Layer 2 of a small transformer language model trained on English Wikipedia (13 layers, counted from 0, width 128). Numbers have three digits each and are written without spaces.
Take only the direct path to the model's output, skipping the later layers: a vector added to the residual stream pushes a token's score in proportion to its dot product with that token's output vector.

Output vectors of the tokens that the questions are about. A number n stands for (n - 500) times 0.0053.
"≥": 433313312326639324356460418686527392290625614417323497544392460289549608336391765329681439377346388638456570584617534323529463647468771409511670503435606628441541701477509581399567470675416485533417308457544581388484587563549507500416401472569582667416448561411483567598546563441486497450622371743574454627378378613565606548491464540385547413339571615526488584513515681338421437577608
"ical": 467321328453608471506525596441268393496485431490602457509351447551488494521484603347483553396318583589549634621559635383700506578556683424530516601564506586407391566519601621471445528562357429480499315501471501473425524562427356434553456398467580563566460554499528449537519460482590486403558397498380509599521449566510625395499453602512554539452464603397420426555469556481584617641570
"⁄": 411344452566634443383584512565562398406488493335430351555395448410572630485428623432477358451531415483438518551661561390636553637452505302470654625574487566531475463641665638445405595583522364525622447591458503448589604478482505526410491541659400505606368524360452416533526531505479453417470393579692431545373407523486430531561451374365582379498591629547588542415406616539399514687544
"Y": 310110311306742274290751601627431415289614672273196272592334525273585719445596787360694187498395528586515696859848394153566653715475686342559689667247500755586396647780645762332438839630381336553330127628477468329494968544351325409247301245683372648588561566349260542687543544611609361344641323828621359452352285634578742407674173291041673398417696884467686647327332813282385447710696
"day": 501532391442486462291479406574620502420565657365359480504525408374538560396471489599588384366375474572349584571555465501690592652459489489462671515416567707672557433600455522495408520524385457520529464475549558510486552559527331421450487520410385572472517414429380599672568677475556568492613444704501375538515391550487419509408473364534527537526399578562517532480619694445348506462402
"za": 481385508404581472489502425485565526391570495522488440490495467356571586361541502394447513484610533546564495602608383546499470597403533431437672515370476523587478522624508541453371499482516569500484557551505500569487503421541465532432497526436386537541524435414575635621597483462546495462551395574462462533392410564508527483458505463414480635530465594495485581392422550463537457564532
"be": 480467559429506526523453476549580424385557541340413467501505497453468598516553542498498447499458522466475485520534487521550473517494497423482515655387416546534445478477466479579500545449519425549580486530497582547529629429601350476482380620393339516526466487516579514513547499424609479456486460514477523592410503435558447474600523456499446608609488540441570471585471605472465477515580
"ney": 502287354510631436477616575467593486498546511333605453511424456534550417383429550583425464424450637487479555578712442517533433443493392519517529488443396642572461551592502645529388603547334328422409520542460575434397674457423533472446444512464469556539544437463462597545551405524544438393574455568597393364460431486350577469589506532507505532617625663533668500534445503498584421545554
"able": 500471297487428436384558511522466582480588585387508544514402637480595423558455443536430467512511634425444465617519524421570397601390483603501528585466486422508534498545527553430495523523517477503367348552521521323483490527546456531557661528581597394545455445610439481550537500368646404333582550516432370499429514493616518618524566449464452415505413608485593487536475479520547519639478
"9": 319112308309746277287749595630429413281622670269192268595337519263588717444590785348687189489393519594519694856846397155565657725478690333563699661256499752590403639803653766335437825629376339556337115632485466326493972552358328407244309248677375646578554575352251540696543544615608364342635321814615356451346293624577752404678182278036671396429695881470690651319325830279388446714694
"/": 317109306323751268285736593613432416279611675279196272598330526267577721447598772336691187491391525588517693855838395159568661723471695331557698665248502751584401638790657759338444824633374337555345120640467483330496963555357314405248307246695368650567563559345244539699549542619607362340638324832623355444340291632585756413677179276041675399431693873473678664317328841288396440718688
" House": 516459433500543579496571547475583488396623543419412442530478452437484554480545514452558481430450469494500530539637497455486524449500468474522632614565571576485547439610507491486464569571505486569429410499443465552535627493378453462537429446522522558532520450520535558526478517502470507471512514624510404528517431453528449472504396469373433491564477536517423505504488490421453509568487
"mon": 505370491406597658470522531487417421411500633495517521503486410633428551448560548506546525459434470471456648581584424549609532337618563438452539556457464529493528653463448486525417544323556467518512491542541424408442531579500425567438507504436471541496522411530452529547393373409558358446593432536566498547431395496509557498492455514462430507568643589513604541563447675529445475424496
"ju": 512496516532492585538526523492484471439570585514419420512490450404554535500519560528468444384485561489496468554452552606560480598454416519542555523349528549518383565496494521457441523606491400573515481571557487418442485493474491505482343548449544521625500485567429487404454447481497441428483432476462527521436570573548508500455500476431522554466631579611492552565424525397484527526529
"ː": 459537511525501322430582599559443422432553603393509329523411467360522626463667591479462369494420490436570591693633510423507621551554586378466607638415588586492377576504608584363573518529486520444482438520453446367461792502542512447483451443511470530486482618395380505631457555524425493437543379538533352594475369575453553566560427426390424457468656633485551578483407592471309444500593
"ial": 488455339504391516431495487561422556520499498398513374517305560407525517464511633374482497478463614654546694627602536571563499523467580446377673499368294567571564426482446555487539485533489357548436539400595323442468696526496462544544426430525459582501504520501608583595524455475408439414651425540336446422453428728508382540514504541399578580510515597291476599533532685371447484684516
"w": 318115310299742279293745601632430423282623667271194270596343520265589703441591781349689178493389523595511702859849393157566664715480675335559702662258505748595395641794645768342442828626376335557333111637489467333498977548355330408246305249683366648579555576343247537692535544616605360348636317823621352447342289620573748406674184274032678401425702885475686652321326826291389446721696
"ography": 479274529428693393503619398691503510517505474395528424539385445678405534576510417478544359455375589517535522655676603319627372578511470631571587434389583455434539596608615439457553641439465366444422430383466391481592527489538389469490426570498328368681523421470366524633538477627514530456601291617424598546469481516440626466469399508396492505533469580394544562460370652556515563664493
"ș": 483395539314543403479476630476526553412596509435496380505460555538569614436526496528583473480542520525436632603591467461573648565513628501558496629316422464557395485607608539387434612485519363513457472576486473370560584475512546462350384455564574596616475447362437457513523468496393296516598399596557647425386407586537601503482297312279532496573540658524517585491407616423480539552560
"American": 450435379393491520493577516469443460409592633478497375568502470564624502489561475426656437502349549496557490535530572383531521522498635468460485746420509642390440635641467494479496539500433467513496486618486429530470688453445401335341394380457473529531373537512373585522487502599542520471549434491590365470394368428588689526523502493419609432559553636507609561350575688481533414487430
"b": 317117306302739269291748594630433421285612670274197267597335518268588727443589784342692173492382530598526699856846391159569651719477684337562699676254503752589397644803648766333435831633378342555336106631476470336496964546357321406248302246686368651573553564351255540700546547619608362341644319820619350450345286623576757409677180287041676399428700881469679655318319817283391445713694
"°": 445298451524586563449585455664555446518557570344352506533443407547456577533498529326586451518452425588507409529488472327519576543462482475482561432447460524474312553570627557369511496506510375505506430462468611558611498534554502566515492455568541480585422561411603491525536541416588499502496483668518514620418389590409459519440463558453419440528550571382558583486494623521448485486602
" California": 441478449499518433352492549459470425429543623551484449528512519496524540536526550466636395420377517614545593528516510436493499524437506497540563459471499525453474539546592538437412570539559416515483402635465432545457547509500423408539434440477492523578515513487453470507514423572476531480545481569528484466519415565470635543489459527410511534524608503483549589523458569494433471455430
" State": 500488356513446511404497505519491463351587501547558514522477464495505518486550499445544481423493467527489431531533495421481571523423519425458470616507520596470466556600538517508374545562455463558478465588475534573585607521463532440511494439482537516605454453503522506476542499512457535473529552592553427403531425501515573492566377489446503478571553543589483527485483497387456489505438
"time": 489537398456425499350541478461509542482502624488295454528432524502543623485559585437454430529335521579488586574496437318696509618543537494570610509365536598619510599560473510368530585500414331520542499556483642529555644545451436378430530490487415635453463419497451575489485529426559547392504391361474425417383357479591636533427511424351423519569647515640589459495387638593482472565614
"press": 491336480519541553539592543556379482435527558462417460519451481466416510576463524447572455558505431439424553606565360422596516577458506338528445527489536659548490520483560501592403473578508463617341478586507473364523433570412415467421546514456499531525474567413476497530494365511614470436548433517484412625393537492534494620629485428405612437558687590405570562409465583466441586504656
"=": 323103305306737274295740597622436415284619667261196272597339521267586709442592782356684180495391516596520697853849400153562659716476693330560696658260506749591401642800650763338439828631373336562335113638486468329495969554356326414248307246684377649575556567355255538692540545623606356345632323811617354443344291626569754412675186291034668398426703885467682657322318833293395443722687
" United": 489421400454505519465476461508467580411593503423455454532544495532547547490534498494559495431492413659465513503539535483466520543503508436410553538505505523500463632477558489460435499499536491597503438609506454448539558407488476458550493445567421552559464463471518525454528452537553472515480562603612463493550420547502489574552383454422543507498515507512478512478494562414503498480438
"N": 320110311307743274295740597628432415284610673267196272595334521273586720442592782346684180495391524596525691853856400153567649716476693336560702663254501749591405642788646763332439828626373341558335113638482464329495969549356332409248307246679367654580556567345255543692540545617606361345637319811617359448344296621579748413680180286034674394426692885472687652323323826282400447717691
"now": 489458371478585470499575449570617483415612649377319296498515568477465371591548553555590368482501619602585569596434451518595625364578470429557590403427470547497543404468512579386427443508439482574492393614450491448565549572494424477451403501645501543539521542338422569497508515455487467374564499603479410615429625556532601555565505613371427447474579564387589585452542606393419377459444

Output weights of attention head 1. The head adds the sum of these rows, row i times number i of z. A number n stands for (n - 500) times 0.00069.
o0: 506377671668486580288611474498468262417490511416561487227388503321637538576423511361422559427693342512549492134348500510555465549688645387600481504689440574712460552490715412492588399703540345335540572475425579557588485501533466658656396529343472624346314322283549472608651796518334422473469425525594448631349516592549491380580501366278504712479517689300610569522738418547522520561484
o1: 473652564458620408506302579559586473517600557392492407729492674503303446422505582563425474736552582544226442711585431327469630492604510346567443501686321529389461520611494512390548416433424562483454571467617455395424483423463421472532535454563410462503483570661504400384484473582588430605413514529501501547614481306606517423444540508562463451490561491578511570441548368490496488726430
o2: 277708362560679626540474447619453498488563459630505350711527537614657450470616526407721336476679639500360437578467536352470549356481636522365542506462450401461549427501336220574497474321418615520366325612530450506454642251456322387593731349720387448543512660851723322426437467569730706477529438540618543363710313534465477569565361583536461556629416529554226261437395489563388457684432
o3: 470471509454605524390569480533375433679526419659523491579435502422631267486634389433628411425622445476515537513456499441465342434554483658620497555228426416578560264490623418617614675421531576390333350616298471443570535645383379467517543227638500453559431532485597453659390433431636702561734418567432489675637426542585552465438508471491631704511503379252429331480538421495715567505568
o4: 647452491445462386229435782500442429421595456469770610308415556630504503530602371573538691459558594563512341532441313396509455534466576504451540631464511628418463482462561568424487532636589291466480528621447522408410648679289630713429521654506395495538551303212497435452521351324613651557328487389496526508502466469628575500513552457554692426525491539344483553613491654614505291426448
o5: 559547344434459444617359497737278632374839414469485552475759301347632700439578357352591605468481594602611371629734478434521593387509472288576597544516653464379496514551522341582711481712538528355487759514310357416510665537447672605469418456460613449401569444482618495485616539535527470626462305286653127623558454590550465344386482332438610486597490635547452382533353405485196405469573
o6: 173332410463641601754528438544419440531357576674509173541575551504564273477402416548574438190326489623323464392355671488670397481630559591442566432514324397654635560630509302575632733429506696475465522505494581554873434482521387428423540406637475445240421543555473322702549579746613462513726332603632396424487362606431304351380335624501661584385450582609448348295637321619651663677474
o7: 425465332419454252568630447495374591626668677625388449674534398521581738480585532555551554508671547475424342589898591348308531385412463266577449507505663558448641399483495390511469514312531561618499535568500493414310333290588552261605504360505543558557512425610457633418576553315603625667490560486294357674508467403274722575603618632604334510696480541467230410492432544433342523468464
o8: 617487767527555422468571412404530469503553556446459666651495563544523542448531598453419515692651329402515569348594604611544622304608423442587483340505448508469553458519456634424425274571264451486592412389420527645420391515655740528605418503329390582645441592425543418335520489445498418333425514660402547598252756400440499710559694521468339506407550517564329498473457621425622275443491
o9: 601405571306665491556736454515397519580524125482537424438787580576507378514653660365626446280464639569318437430531420398623390664544197676574703607457278483445587445490589372529558655401383427418621560684378552676631624543404556579167384552530407518508454363380348678489539376471518483604598634393501389444448598645592479465358583367410591771610354593364379653450362412353515627526564
o10: 514525426477382455616634722302616490317493624680460452307525453655472429524514391746408562594451544359464390546604421683580338498439452440485467603446484561499469410492438436507450570436572473541462457547556513523363384391442491380691586567481531531646636532674421292547470332417639498528534581454387507501601347209405463459675481661572476449512555528435595492425551554766399577509495
o11: 478590763577634400355409522634538486531651480429471526572390526513424406463470400558450625495514580521277359381372543379565640571631706368552295373614338513541614510695482544588684423533407561377514495462497522434585602551394536551517558460538466468365398588438550445551458596692419345812445386402529619407602486376455437218446462607402773519420533470394397498397669372396568380737507
o12: 532528421431509593613197759426643489395500527447340366361403676620534499495547561293629401668598621445491404676172538462423486499532347241539354546737532545555279372585699404428559485616379430443518485514478264440461466297526241548424593236436659554516339530621670376392540427674519559368425434404645486657444590280556563603765623484678316765459606424485756566691607531692636473510347
o13: 393481326444514595531395393503528443420739655583531353462502359434463607642679405557474760458360790413628534428487567493593448581267580594583342526603612408526618481381431472391606520613552520585499397429291381287609403551527567393540423511185640666604539418656583496541559461463310632538599484252415649528456610412531418543630660448545383806457405254592478467434317592534339682269491
o14: 542525365478374525434291572497403539421520465315399484350411543400601411267672324501536579828422563588449446522421377489634486565473503504505503458356515516521446365619537551389514528554642480532550587446498331388557293427504520513542616572427477467704655540490590297340509428566540651678442523500503434540619552300587355454498573430628693405401660553696516638750639569455618328443423
o15: 426579482507418608556448453342526383677658380406397629600469457439426531507532512512365711600317506544632587563625373624432497492384349681625629505430657515600346579524374430645682483457553451449508534353358561562406315419538624481296410404188501554524712498454765687443774624578294421689593507475663408445424535450450517389474466294442574591482376523669583560355356450450440534547507
o16: 492363254633404397404405311425638520444666473442460487493414560383517256491507581347624502687550419398534506552713506266483571578423454441640584437545428539593457580399579389326393661476457538560351519450582308583293423386432360423321542455268690541560465445604544568467592609570610319526496542608539433555674506426699652521497487394591538626551490668576731653513619541539657616393396
o17: 480470584314418442588571466566645646442384325596236399388512536448565427492689386589416455701413541434395403569520561594408658311370541621550415583553613492560356446593371425495685748452421300538531426548523576634405517409685259415304381242448591522372545527631458590344665539415411529573589691535619521663623733477464499471481573579650640519498560672556273440296368554486470455600352
o18: 416463586528350538631617319471518647535502599649470542523518346377475578470504402584453420396429512495604570457401565389376486714489665597439469326366462526472760483484460459639522561538738383590411571429430638558544566559538365420501469452539542356480431507465370737409619365673334494588415504460575546399522497699605733324547245421511368339620439452572498465523554445419517478558469
o19: 503500459451567609620395576471681236615636755518466426489448635494490467478478619471424227714619573454702635525468455659523304332525489388522329416484431469543531721500308635452476297519361775620273366156261385671479469512579472355623533461244544502558490581766560311612354526654585350448521364526298528491463659373495509476624790541348267646312513333672879546549632569514712526340515
o20: 527396496403430609531353449452671723587395624514473438632570808431569606451406405575692430595355434628544524654254551686473604365622303782376620173441543373397459523477304603518500511465505433620428649378610466609729483596549316752303441355506393267402690557358503364463372274795648463350392485622592638451511608506681528450509446359531722187241517503736560352409471451597785218566389
o21: 500578558605410415259452480501605584483705529418507683538288590544363501663379339801390608546283531521390526610579396603782693698488440364460505414378294486630488513623528746501687502474331310438475628578648561415483512721255617517293432562399421586607622459475514558637404442572326128576409382619351425466462586415322486395302655472304498373397637400451658560511708579396495547657574
o22: 322623612476448408398609384507733463531412433743578528578564623453260392724638332638247442686235678393527356427622474499511447576508352484414565518528550385537262505441422450449541422486531408441478547465541638520456627376638312686569395603512506507526646550527447520563491525455479319432490753445592597482599513497511259357573520588501570431592535582440551523225454479669549617504517
o23: 464496445475338392501497576466487413343270511528313347492485623482573497338451324605541375590355535547512290465634567371403454447665626622411548663469539513482371448515618357465439671747634520414660616491632501384673580342533290552590678516739394388296457676499256568482556543490585659523568601349725363672653371532526457540549233619724720524529589618356470316482604206642509325546400
o24: 706678573413572369562669340486370612562436322443605535491778333385598575485512594438439842412660393503510484451651367487376630652457574303657433734458503440357592276494492432618535439473464534459650579670348610430287489396352540473554482497728657455748696510488513520344455416473582637689394508412631604665587362383501495367303308343741710396690428478428504379335286328382193389623585
o25: 404513473547463488638377474525687645426395275455477514511367589449451472554458694515432463622435352534320666589200594402432495493406561646553425444438448531541457371329587514627551615532607364498458421457452550706501495558478398402443582339464476482603410556631658517323507470607601563498469608631647782495521516484592458507523318496605468544518514489691547547374303486391506400586407
o26: 408414551474532444634763466404685373494430575681438519525637346467637374396456426705506609557252424510741344298533522627484290370680428685537577461384598524423544388406456340449547519528752389614386590527416569695332396413577411482652439571282493615680657481469389483562555471379698495346748461486592379594271509546555642423543558518498522443439455520239597443312378614662483595547362
o27: 309551739558598493440443492481547278449439533434476454578582531655369242456307637502487400295132613544524427657374667377575499632695443660613496615673378504409426680496449517305447386568449438341560272436551457591549439460609477436218478460606481556546378458351579621559635501403568606465619443578520717449375558740523465639504524637535396672423438543357528545619395598444535566530594
o28: 405523576726482456310599334536483571534467330504458395690189363486570609567459549428264351457759233399450469453662492613548533388627451680264845511500647502581457460396560349553502472482711524445647389478801552422550604434530324573589547581514581515363308644429485669540389815327477483265376696634580419425497394791411483766509557387526346303511480580373381452483585476509489617509450
o29: 302707602657518607444501376535388430498374573447501336708567477535529505448537660554462490536534522438512455318541509468461590376578573652475509570482622490482433402588510419419435351402561444512549482410591512465457352142568456439661550579586378433544563629573622467541553687445467701590553510602705661260549465615271322427484306606701567385543398496566248404454457484397546558521483
o30: 496360409381493365751449425465366706590400584566563434573573456572625640513470405512546420389379527641439370605443563648524515530453418350403533497457618399477586511467292521523565627455568577604573412396518555531547552521481433417337659513584599491468577554405447499461358324563608639556389662595428483457509577544481461558422509582651549271460447555755321301499413655542530352400440
o31: 406239306564453429526618380375482462742530470516549476392376542585632400412631451389654489579595393640384507234517455420512328571424521399563568372325489622687572428410556328643532671328651583482309412406425563687408362322454510384438752506387645616461324522396577530551459595547635534685595717597487564570580515301672562383591404483382666674628444675539403545497506500503599491441386
o32: 447454588552351470440513526526404697391685704502598563656419554613395627468355624793503447690686332579527565503613402336573517454612521567649572297397489682415510482454544653470578305412570275465454642450538542503510353520393625523635439562417506434473388594309467422451407508561592429521359433685374509606554545431489597558414304498411410352486506611431416429798471434418605245578327
o33: 471400474573235590610591398279615583237514626625590481174707440471562371445606439482430723523500580557461478387463366518676476604541200516695372407663440685620420482469565390524481355549654350317448513499435472744652197466509650506587428537381655575659581413521623237382522557589597352629444468562564460682416499315625439558626373399500285627431585782382568616564533390565140563626473
o34: 491268686552715400647486458484533309518455582421488639513553268414386250593135720429353570451209425519318547534448692464437420493487362455747582491725351503729624658392435760383769834602549555323695545557276593442523062825726591464504354331293433530335396484395619510571651561578490355516626324714350282596301516458524427548493477444381406532420547716422512620504691567584635835412392
o35: 646490379470474367484492531548624515598479426637636710564456557642473614639593417489523611288430481490418656489224582525609646547423631483334578388725573533465629608438370561479438632627424349597483387646601605517438783698522496492246487446397566640607558425440540630454474314420434400064453559418402578589226598579615674660463690370469432516504327361524403420382325684460411180361402
o36: 428453457529459426543583612563573676346635477475407467374435554573636561503395537574741581352407530570409256478429612422641504590500579183437541408327361557463630345554639395622433389428495447677417692598496484630454665430317558451416597587636550458602460329534353477446548380560631451642504427440560540354511342438278510256487434706596706299556471622536621602500537563446540461674510
o37: 594477418570605470445460795607388335710362502370575505566428505517595574449568655371378366518452514631374531510132336436368350473601423682472710557604355564520665551560462751557545611646744661340653586602242506339585558775558511473672666491564325328405374456525490403458285438328815581582446383202438254651330381662638568496511465447550469494373427452286454542890752281406578372258554
o38: 365536766404398587578485491714494593283678337533423504412436512462529529566564426497526590496421729517332261746293569458815407660557548363488605385547528615470438399514622450476603448601470229426707678475546403507614660799463587489465526427514541422573329467492535558409526354404418440452534388636687466576423518571231461460487493577433449234459442702473312520446612704463484383512373
o39: 413444452410538670404382511520557313518495566369618428559414600411395497565458608551633461629740516564637595506348385308445333644365780443601202615527447472363447528400657592457428387268382543658343528530504392499470524527471492562643530587396522578484464455556594493513316647563376632562591390588446677381548587442549489423479653700237486685493535302390509610388475677439506690535466
o40: 465564577534275559340625646557606634506467468543310581513557451517444387497501595508433486349642527483601543503304471410598544358626502665595586372523437578464419525508609429536381263457430492594485498675618388656466472555719585418462425430538693481556357498672566414245480651469428363340590490580436539451332508647421471681544596613421402476489334664285314569547419557457513367599525
o41: 537345529358394600565624598468527434471507714633467594300412556505516736470510623702521350605684379478607419504484432647287366506517689670330313539538332553377673531531361504631414409418478355736463674531341464588432518480559519472758426563484487431448489402460338487446551389413536568641408453431335659486446548323542718414730587705544213435459684420534409570360539456497535457455500
o42: 518693649406601671340509535433596463457471406454374369658486511595658419499634327610587497571548686416762544367277397579423603470424617683629448449420673410312357431592444483373594525539314502585532346542580532507369659420646425543551361469341472609555552563565437466319620372365561620302559580280641516584438689578514603540490530679466645656366374400296405247563314697580576395440416
o43: 348515429620512545475612458475413708533484404469547522533656411443554491537528580577570496294626565553412513437405430487501489508625458549507572490463362465571508347493561394713623530306530435501448518519541536525584405502310644501429657595576480339414514560432637503525356580671262529720551555503489505233594409506486371355454323453356546571592431690522322519442475363471418634641550
o44: 454455461493598669608531567590423522386422645507499357463566415479331543394557571473582436559481723458494492499606571452352485509582305637470501600726639632507283634560545276279313390414526418664513467564707409432518402267513535473709345679416406787428381273504156583462712516314356503305529708318440279734453430527588643666540467456460193708623499601550565645564434418552374763528483
o45: 328804402601684439607262636779481527571548368467629514719587477439458439575402595428380603282455319437469408661261557318493482371727719470367746601703595531449623457465468251513626473643736623514460569597487483347447576443481374533423513219611639419556550640616831358400549456637639564306410266400679611268428213598606480415443341319629603297671189520677582483470362416632496141578454
o46: 692539679504565466378573617510527506484514650350271696650402458547356533436276726560663474567480709524608572513392570448590393490635434476679693342333453572437379628363485813305527356509428525528619412367601367429502475736449533461521613552422511530649390718490364576463267343395396526224713521526177418583595521396385456740380557457318635428424263543275673445842506610473818294369425
o47: 384445599442677483590460566558636357588633619507617506727505610450493490489454477685549413486475657528362331487488631521431416464737508515432470507597390442445606351404504445440602580513569404668364456526387517451496545535430464488565542505498302558486509457415433452530621244390399551555649608417269557468363544370725537422650640463429384707498464438483356469255417516608600650513489
o48: 528528712485646434529517746488304316766432682384239437463531575645513640220527678402484394456514481716253543356326658455310696259596619306625377461516455537518556404672486481707537332469455566467500389424398644593447353193705553335470588339829377484316307466402599489511719595529383662911620538478418714597472541364368509320513372566622662618565534575685129522657472267252573295767579
o49: 402417443589580473513381552469517346204591663265486457593365660530573727535532715528619436536180688535407253594498622480616496429502353482526670621573288464406419521492526700332580491646573316379506561377352433408618540571391552575473587605441278490589481449521604435578442419207695740496609420444458424457428610509542249560620681524593440480393537535484400569596491636543473645350534
o50: 562499512414636479602568623480400577386343468447392387471289399470386650482803663536378535624614645533352643272414414554539528353404710548432714570425355563513492514422493443432652567574568521590625362363664549429478704607428467399637546719369474550335429686858301614421370600373303569331495718465534304446584654433548332633262527459629516393471361463612378494445435525537483518522350
o51: 506542537318746457522564728629567441602480365569617535316368682697357424521579619549423486552500582569278616480296499355473468488435691426417462450450499633462538575463402565423541470454449388596386389548437662638364624517477382426428482463535417558573452431564377487502567328500635440358468567504394667617520574394512618465452525538470410554561491463585607598571366582474601264579340
o52: 270581719347557599667524545746438459324643639571630368474611578534524448333484414779441154614557587561564394579537532512575395492681742360542199534485522481336519526607389508439559291436500370594326428239293573593551569378485475381581561604652488383499393566358399349536472378486411655665534495534425706486642611577484441307539529692362334560484561597696403444625383542402464418571435
o53: 804447465401386359518503532492517675767357382467447680475540487466463657495619612328398670537508603448280468537616507373152770363145460458515376524470673520507474452580402666556399613493489498594484564700342655479263513465712338423449476304650487438491579426688430590272701458513565475729410732484531452630585530436538661518594376549871418282647615479546198556338428456464440387528398
o54: 487475487484710435584319418523374599555503496415450488776553434537504542411395652267604665495429404491350421600561646374429689335468483366580548539660814484346501447592359510362591323426593540510466418542464463377441456229603263531421480282616669521578623576422666476501613643611664667415600387595547468475523432491488480609428510486786489315471525390514419442580275557493607432702336
o55: 636451594423446551487583505399519430474557630578488564368412437485452610643347585482463434280596506581789510654462333529534385657481555555536401500578490512421505758444368646532508243490493548557500434443512426556564646734443423537477445574550688389499525449387382525573368530457465452464502382516329644435535438579457599664455575547505353357344451390279690501643532484493575501506517
o56: 493626536581540359550322451465426469270650515470496399799395515586436507570438632585503304537712440437362479398464494326495511614539617264704268410636470516491540483509699393519613528589541569472538463250609561469586656360398493412611471592317464616443320661469469562405587648679457572621369680467503525322562489484478508393478455664493446711529444469598527399528455467406613412492360
o57: 371314435460399763700587328433644410458540571482325429588521444361693517394544422384816433598486580465756407375512628540427348532412508573608599332523573529437478598432490356405417583420560553631397532477466416615449520447785446437562446479188602617384392423613405606314732412280495585326781561355605295541367617576706667520753547562309478661496289629432442508428406652632466724318448
o58: 422684531480659501365506545565439555409368683675376555613379329548261482515557590567648708483136737477511541642330653217341674552320532631550536467449468367380493449535380518409493371428540392500550475748535442155423465465496275486665392445664497465756618484707482574504388481513613718329499394465571549725637369533489469606397393503823504265514605251365516413592393534505513606729364
o59: 488547361668523436330322498587592719636647385338534475578383402523595378426416579517355854593768236475392477187488492390538800273592688346505460416394594660594520302563677465371663355534605562600326606687585555519341233230581451518457467393244789770510458629683679322369618602755616289391434418568614504448389570321511566491411479512607444455543526555507486589488377509477461344673279
o60: 503457615462399469676469409510440591550311631574490561550422645475501411560468659344394468440535424479342417433399600405467661530579438449527362415572435545584615505675557595522491483506462515490577516478292451616508545488533259382497550324787584219605537560563445354460568520632674500574428475772529574507481515505429321476504398635973407279333525430599474325395636387435907354535488
o61: 557440470490402570524555436386502400449430358562553553244592528551628226387568275531600515455408463391577482458362505667668325807587563568373364614368336524539587379569560402514229589621410465560544461537509435615585570547353702420408590604517543673687497450404417576503503243487449461558589445400532621450340530441502624468520549608431512722518568410487619623460606630431488426340701
o62: 469600412492524542269512587500504646612485448582614712544535516517336298579585451405571679548490487425486733480410513311383642629471438595496599455470425506512619358461605384431351516388399470540483508871486406351288341463602541536456430404489475509691596420635557554357563371602450462278359499483483470566395468461691628609561480446523317616600510381461518551534425507562533528533520
o63: 465503446508489460424557437521551464517577285577578531424481680517637572464639604437536385749639364554278565277494505488439566523584507396472508315611416465517507432585489582495619447484508196261455600564320568615515471247636309609603532488435407390522539421373585407458662445519721495479445623470582536684566613480642434355697544389516453753509649549477464517550458343398559450470400

Each question shows a token from some text and the vector z that the head gathered there. A number n stands for (n - 500) times 0.0018.

" On": 395358534505622556489565478705553179500637432635578388372265329603477345295532498488623481506566653648374704595339678459667351595524700357551582234666573521309455616633682626439443559424605458
Pushed up most: "time"

"te": 269424518374577587478698439676609138534550402633612327366258293420442495411437652591535587506555563586316603713364562436671347649471860388588581378658514475310546685528625792495483497461614360
Pushed up most: "American"

"ive": 312454464376612616450680391687613105618493483696685485442156389466537527484537673536543493524573571662365614742305582346646343583480831458476545347595475527253681754489557709551609540406682469
Which of these tokens does it push down most? "ial"

".": 361438503391614555382637578608566179563680457641549465381273310477529416376571519627544596538477705755359636550245690438646389629451834285607618372756614550465565735611715643572439653336549511
Pushed up most: "ju"

"36": 287419537408527577562668503701474214319459394686571339358171319603401415450493531573648642493525672563302601750240642418794257579620741425603521393541481428355469650562670622390577542433572306
Which of these tokens does it push down most? "be"

"y": 371440577431502565492765541655548127590627382618609309369270194367401407368514588543579594435541599650432623630367543487703336591470942423532640422661534485289572753459708793558548551344720464
Pushed up most: " House"

" |": 385472413292568561464634587606569263371459280697583329367325349609558429382398623532580618440462700582401530692214527486651445566542806270540640379642486404390496615602686648382461524355501374
Which of these tokens does it push down most? "ical"

"n": 358391544451524518551652492677627151599590492627616400299291324418492531357508593584649624538648543668337578652328600369655279565506762398559571404680541441297439676462645693398522561487561463
Which two tokens does it push up most, strongest first? "day", "able"

"\n": 336447604528546493496611573620534225568777464582573409328359279528496363302529425499567551499560645655344667505297598550670345695460775302580642305676663530376531676571736689548567625383681450
Pushed up most: "able"

"ary": 344439547475585659533655463666594223596576642637611455380129341461473571477568521493545603558638681716285529726361682285614287598490739437529479475663580498318580777461694604555584680418595550
Pushed up most: " United"

" company": 340458622445528496501822532689565184518585326530557318366201157439428412380488501491619596474605634596390660691352565515712369555517867361513660463644577508280614683469732741534553550338713468
Pushed up most: " House"

" de": 301320544526677550409662427598696063576719529516589374328230219426467435490545515449478517551580558693286725634401569453661317646448689393528509271615561557267658673532589622565578601502745493
Which of these tokens does it push down most? "≥"

"10": 427415498362537575476668555599532225320532276688508278343259235626525391371388565554704642431476647579395607602240524475661314544573790341514626395664467381382432620560697638404503421340524400
Which two tokens does it push up most, strongest first? "day", "ː"

" ex": 358370564489635496452706530660552215445628418508502240274238150529409414351439449553623646511576684571304633637329642530678314586549766288705625366694565483374459671597778613415504571470552421
Pushed up most: "ial"

"itch": 424454454434599559513521574663541181623507636682634344319276408524431480349561512593498514495575696741493531610453561330620295586446747390591525432714470525298511762512662608463536703414674577
Which two tokens does it push up most, strongest first? "°", "able"

"led": 362404539433535522504648545719545153483575420718612390341291255524477470340480546482734579482560591569340561591297567438658381622522812277545592310651676435276482572565740692432438542401561394
Which two tokens does it push up most, strongest first? "day", "time"

":": 362412440333552660417699531663595169543548451796687443400253339438522458479492678508533606475595604658339503736198533423647405607539826352479558414625478417313610735453643762432618504418605481
Which two tokens does it push up most, strongest first? "za", " House"

" first": 359436568532499534629609475769520168583704512620637470300222309467502466380592457585652632551590590661403547604292727407692227584540729431579552333741728484273482723547725616527529716354585397
Which two tokens does it push up most, strongest first? "day", "able"

"th": 316446551405563568412717571615539116562604421647577331375287283396359382367564608592531612444493689647369625629344561499704394619445908403572618442694513541379572794512682740571555545356675472
Pushed up most: " California"

"view": 284454453365667561366674508661636187570550583551560401375184367633436382444497514415495496592564701671263677779391677396626414606494777287566555362668575546312626689509606606500561602477677499
Which of these tokens does it push down most? "≥"

"tion": 332366589557480519616659435785489101601704451557621429343134279383500520437579462586685644589580532593359584602273676417642199574514763433568530319695685471219569793528710633605518725375648382
Which of these tokens does it push down most? "ney"

"s": 322524523399424525582655543564537244662464480667634385346357395401475495364601597637543683464552657616458427757375600379697299554465784519567536563661423503395548825455684678537623717315591469
Pushed up most: "°"

" Sp": 422426421396671622447569471782589212613546587736679456364162368496504518439548617540472493429622564740305533734304582350617322628515837342460556397630490539268577649420589687433575503538677556
Which of these tokens does it push down most? "≥"

" 19": 321322565543541435491661568653510156359616369560496237321254212542401363349487428527711655511539686549294656578280610506752246598571701305721577311598582425340443637629799605401473617442584329
Pushed up most: "ial"

"ru": 384454517451620664508624480639576240610547644660603431368159370501482559457550534482546587549630695693308535722389686297587280613464731438551488464671576520306573775463678605533610660397590569
Pushed up most: " United"